Layer 5 of a small transformer language model trained on English Wikipedia (8 layers, counted from 0, width 96).
A neuron adds its activation times its output weights to the MLP's output. To switch it off is to set its activation to zero at one token and run the rest of the model.

Output weights of the MLP neurons that the questions are about. A number n stands for (n - 500) times 0.0057.
n3: 696,495,472,542,561,465,595,407,529,512,602,452,471,580,496,312,407,556,554,558,312,371,533,488,185,486,383,497,722,478,529,449,472,494,593,608,782,456,557,262,417,544,636,663,574,640,486,363,607,426,610,618,489,392,502,497,379,502,301,523,222,503,393,476,364,488,426,730,450,536,586,336,581,503,489,476,551,668,514,381,506,628,628,567,625,412,681,574,292,307,467,515,405,627,552,391
n14: 338,625,486,468,543,662,647,624,688,663,505,640,322,405,526,422,468,636,492,545,377,325,639,609,627,542,578,492,427,576,307,455,476,529,517,360,420,373,729,471,578,563,487,370,462,455,594,371,320,404,368,562,659,490,425,487,509,426,383,501,521,730,604,370,491,468,634,591,450,398,494,471,393,504,462,558,535,537,623,301,257,718,323,514,351,517,362,452,559,541,522,515,314,769,541,608
n47: 490,486,433,612,262,419,657,278,485,533,523,551,595,502,425,445,399,474,537,428,559,272,508,509,578,463,557,621,320,678,486,648,438,267,504,503,542,450,539,364,406,441,533,563,678,281,604,706,312,565,550,319,488,487,470,558,650,592,439,569,603,487,552,337,485,368,565,513,623,413,655,414,231,515,623,648,585,428,545,666,409,516,583,455,567,244,466,581,548,590,322,458,678,481,559,557
n54: 336,639,452,588,416,594,497,339,575,515,336,572,569,361,563,419,339,557,441,631,712,440,523,372,547,508,507,378,305,501,346,543,527,481,566,463,725,538,667,685,432,438,617,429,454,517,379,543,506,523,558,476,490,366,615,538,519,316,437,621,684,294,651,554,544,503,416,680,502,582,122,651,380,725,549,413,552,355,441,522,460,402,282,605,634,580,387,542,479,461,583,506,407,680,390,611
n81: 520,664,437,499,364,270,580,422,320,499,478,681,408,443,614,614,547,578,621,564,647,346,552,584,367,554,759,494,426,440,517,332,415,474,622,395,560,188,536,472,617,544,403,465,493,693,523,649,332,836,450,483,516,469,535,759,487,485,407,550,450,563,479,632,252,550,283,496,473,701,423,437,503,548,419,492,292,307,575,611,582,612,635,427,439,558,552,616,789,192,320,499,505,390,413,478
n115: 619,333,553,547,519,570,475,534,659,565,839,405,669,483,451,574,186,599,613,669,480,495,323,444,507,595,290,369,554,581,464,623,482,456,464,235,444,333,577,781,565,575,554,355,526,589,425,438,466,353,587,420,308,559,476,439,463,579,430,554,681,375,638,311,632,438,558,463,436,395,574,432,489,670,525,459,589,505,343,408,464,483,596,434,577,316,515,681,453,665,608,355,551,512,216,374
n131: 495,534,349,424,392,623,435,581,496,611,428,741,506,412,442,565,609,545,354,582,489,522,550,613,292,469,323,506,374,712,568,375,340,365,507,502,503,407,619,599,600,613,290,283,470,584,492,710,511,555,438,656,454,498,568,502,562,854,407,476,693,474,375,490,407,481,461,499,670,497,416,644,717,453,614,281,580,460,565,974,386,413,327,693,526,272,701,194,507,441,662,389,534,301,285,417
n140: 403,540,413,523,443,399,478,481,428,562,405,496,398,473,483,621,464,562,603,494,682,286,438,552,519,552,400,518,429,441,278,579,639,417,593,422,521,658,480,279,411,411,526,539,612,468,693,335,572,646,627,484,618,542,292,474,511,430,643,453,452,414,458,534,597,721,522,562,500,422,423,403,416,448,533,685,583,437,496,546,546,509,528,534,496,294,283,651,579,581,398,413,596,583,614,539
n202: 391,472,591,800,420,255,553,354,540,370,550,461,490,649,546,537,649,693,656,615,342,388,561,489,598,615,522,461,435,510,457,728,375,555,429,718,595,494,451,401,615,591,362,515,570,513,488,351,411,549,386,408,485,538,297,510,487,288,470,703,457,350,552,526,637,318,344,466,578,469,780,578,272,388,609,318,452,564,487,631,542,592,465,614,417,394,670,434,596,491,383,504,411,442,367,491
n266: 482,375,788,414,607,398,406,533,515,303,419,357,341,504,490,584,578,610,244,478,460,270,575,607,799,580,543,449,445,748,348,454,539,440,528,614,539,212,548,658,496,660,590,892,415,511,499,383,554,397,535,526,603,570,550,841,564,564,285,190,320,619,481,520,520,680,410,421,600,419,503,471,592,146,366,439,484,407,492,489,540,456,688,309,766,547,643,420,575,577,576,624,388,496,251,328
n295: 229,513,420,528,449,673,285,599,493,427,633,438,448,311,450,618,441,618,518,479,390,636,596,240,581,795,569,692,587,696,370,480,397,547,523,415,407,546,395,383,473,563,597,426,339,351,461,445,677,594,452,494,390,460,445,599,449,522,556,505,526,514,691,360,615,409,484,405,478,472,299,664,441,355,465,414,706,726,587,532,428,596,501,566,473,318,527,558,587,537,383,569,406,717,511,471

Each question names a token from some text and the token that comes next. It shows the activations a of the neurons there, in the order above. A number n stands for (n - 500) times 0.014.

Then comes g, the gradient of the next token's log-probability with respect to the MLP's output, scaled to length 1. A neuron's effect is roughly proportional to its activation times (output weights . g). A number n stands for (n - 500) times 0.00077.

"ony", then "."
a: 500,573,647,500,500,524,500,572,642,548,500
g: 400,569,532,748,714,522,243,416,460,604,318,720,467,442,339,638,392,440,405,329,559,648,591,569,576,423,363,343,639,676,666,512,607,517,545,378,687,508,688,577,625,372,558,437,210,351,648,613,363,436,528,396,576,424,477,622,111,456,556,538,376,397,337,561,475,567,386,346,409,741,374,281,519,475,330,658,525,484,336,770,470,563,385,505,508,690,455,536,402,642,552,437,630,457,847,509
Which neuron, switched off, raises the next token's probability most? n202

" imp", then "lement"
a: 500,500,500,500,650,500,493,495,493,500,574
g: 715,618,481,444,391,797,404,375,527,532,522,410,454,372,631,537,276,578,255,291,415,496,542,738,592,487,501,729,800,508,561,526,483,773,474,599,532,541,429,584,529,394,359,441,421,502,224,782,532,670,358,696,450,388,523,672,413,379,440,488,396,414,394,413,646,411,484,243,767,396,470,420,543,524,697,631,524,442,329,465,512,653,452,544,664,707,246,366,503,467,568,473,382,644,387,249
Which neuron, switched off, raises the next token's probability most? n81

" million", then " in"
a: 500,575,488,500,500,500,500,500,500,495,619
g: 352,727,314,646,473,591,513,228,537,477,442,693,387,537,489,462,291,716,503,450,684,530,399,475,690,465,449,514,301,473,503,456,666,517,513,121,401,544,492,348,461,457,379,621,666,652,551,345,375,642,510,558,651,774,318,729,429,406,451,343,417,431,475,277,500,673,603,400,375,498,679,550,426,405,595,236,560,614,619,585,322,642,492,803,645,723,276,503,554,555,393,367,459,529,499,632
Which neuron, switched off, lowers the next token's probability most? n14

" dist", then "ill"
a: 500,500,528,500,492,612,500,499,500,495,500
g: 525,661,427,404,426,268,380,411,525,407,648,655,445,531,441,734,567,759,557,489,895,822,641,503,283,435,406,373,361,362,504,447,521,528,460,445,505,405,573,436,334,455,589,523,319,586,776,429,320,361,570,348,529,620,463,395,265,577,489,612,391,601,621,200,663,322,617,475,265,574,490,420,390,536,335,516,438,635,656,609,312,502,407,535,433,679,590,505,526,519,703,500,652,757,537,362
Which neuron, switched off, lowers the next token's probability most? n115

"s", then ".\n\n"
a: 500,617,500,500,500,500,500,543,500,500,500
g: 491,496,541,697,627,425,229,316,336,542,402,516,530,428,354,718,547,483,261,386,493,517,479,431,556,362,402,443,521,742,675,485,717,516,536,417,574,611,577,525,618,376,452,436,376,336,731,587,421,421,484,248,757,543,511,467,175,537,365,466,511,367,393,657,599,600,385,607,242,761,491,296,535,355,488,596,623,294,457,762,439,514,317,606,525,683,500,627,548,656,488,442,606,455,864,499
Which neuron, switched off, lowers the next token's probability most? n140

" ", then "191"
a: 500,800,488,500,500,683,500,548,493,500,495
g: 574,743,540,666,331,175,544,599,422,690,643,298,599,710,539,650,355,504,622,448,510,728,414,418,458,348,229,489,531,501,602,535,394,507,391,507,664,109,417,565,528,629,532,388,594,419,536,462,520,393,624,413,474,282,457,519,532,553,602,534,271,439,591,469,848,571,508,441,413,391,418,521,626,842,635,344,585,693,510,310,558,505,658,516,294,564,376,652,507,404,537,422,324,288,535,477
Which neuron, switched off, lowers the next token's probability most? n115

"earch", then " and"
a: 494,488,500,500,500,500,500,673,492,785,500
g: 335,543,528,279,734,487,605,482,414,834,491,331,433,817,459,480,473,308,398,411,580,265,820,539,284,516,509,259,732,769,544,445,471,531,550,548,668,409,493,573,407,504,537,429,257,520,640,465,481,375,325,523,695,538,418,464,585,602,495,373,479,430,702,424,577,768,530,529,566,478,605,581,454,473,448,267,694,674,673,480,426,603,508,443,706,357,308,600,353,349,421,541,338,507,353,376
Which neuron, switched off, lowers the next token's probability most? n266

" an", then " In"
a: 488,521,515,500,500,500,500,575,731,559,492
g: 678,320,680,591,679,615,486,575,483,414,573,417,438,234,481,906,354,415,499,521,394,467,268,398,448,557,470,598,396,577,672,504,457,469,522,450,475,225,545,447,559,543,683,439,266,473,495,338,685,357,377,535,571,750,504,728,431,513,452,317,394,605,494,551,512,670,466,353,611,422,747,412,698,438,697,394,422,518,503,459,539,615,530,347,728,339,852,491,305,458,493,448,524,653,238,361
Which neuron, switched off, lowers the next token's probability most? n266

"ent", then "r"
a: 499,534,500,500,634,611,500,500,500,500,492
g: 554,397,329,369,265,360,441,743,460,494,435,598,430,707,483,609,584,367,489,468,419,505,587,694,408,415,374,521,230,471,709,464,196,545,409,667,548,420,384,618,642,608,614,705,496,456,498,491,393,593,621,273,557,406,753,547,267,699,302,456,319,506,394,682,722,656,724,528,433,597,403,662,409,811,429,382,409,321,701,504,614,572,500,286,407,430,342,458,618,495,572,677,450,482,571,389
Which neuron, switched off, lowers the next token's probability most? n81

" a", then " z"
a: 572,619,490,500,500,500,500,684,492,516,488
g: 551,592,461,488,604,656,443,521,492,618,451,398,376,540,309,402,736,419,576,496,471,321,411,491,653,505,475,545,599,441,695,399,628,442,302,601,357,382,607,420,648,434,508,351,382,602,529,779,392,541,590,545,536,224,407,352,447,497,742,648,440,469,484,672,632,248,497,715,314,519,666,603,264,639,453,612,392,492,568,616,617,439,309,640,459,461,529,317,794,257,303,613,334,511,835,257
Which neuron, switched off, lowers the next token's probability most? n14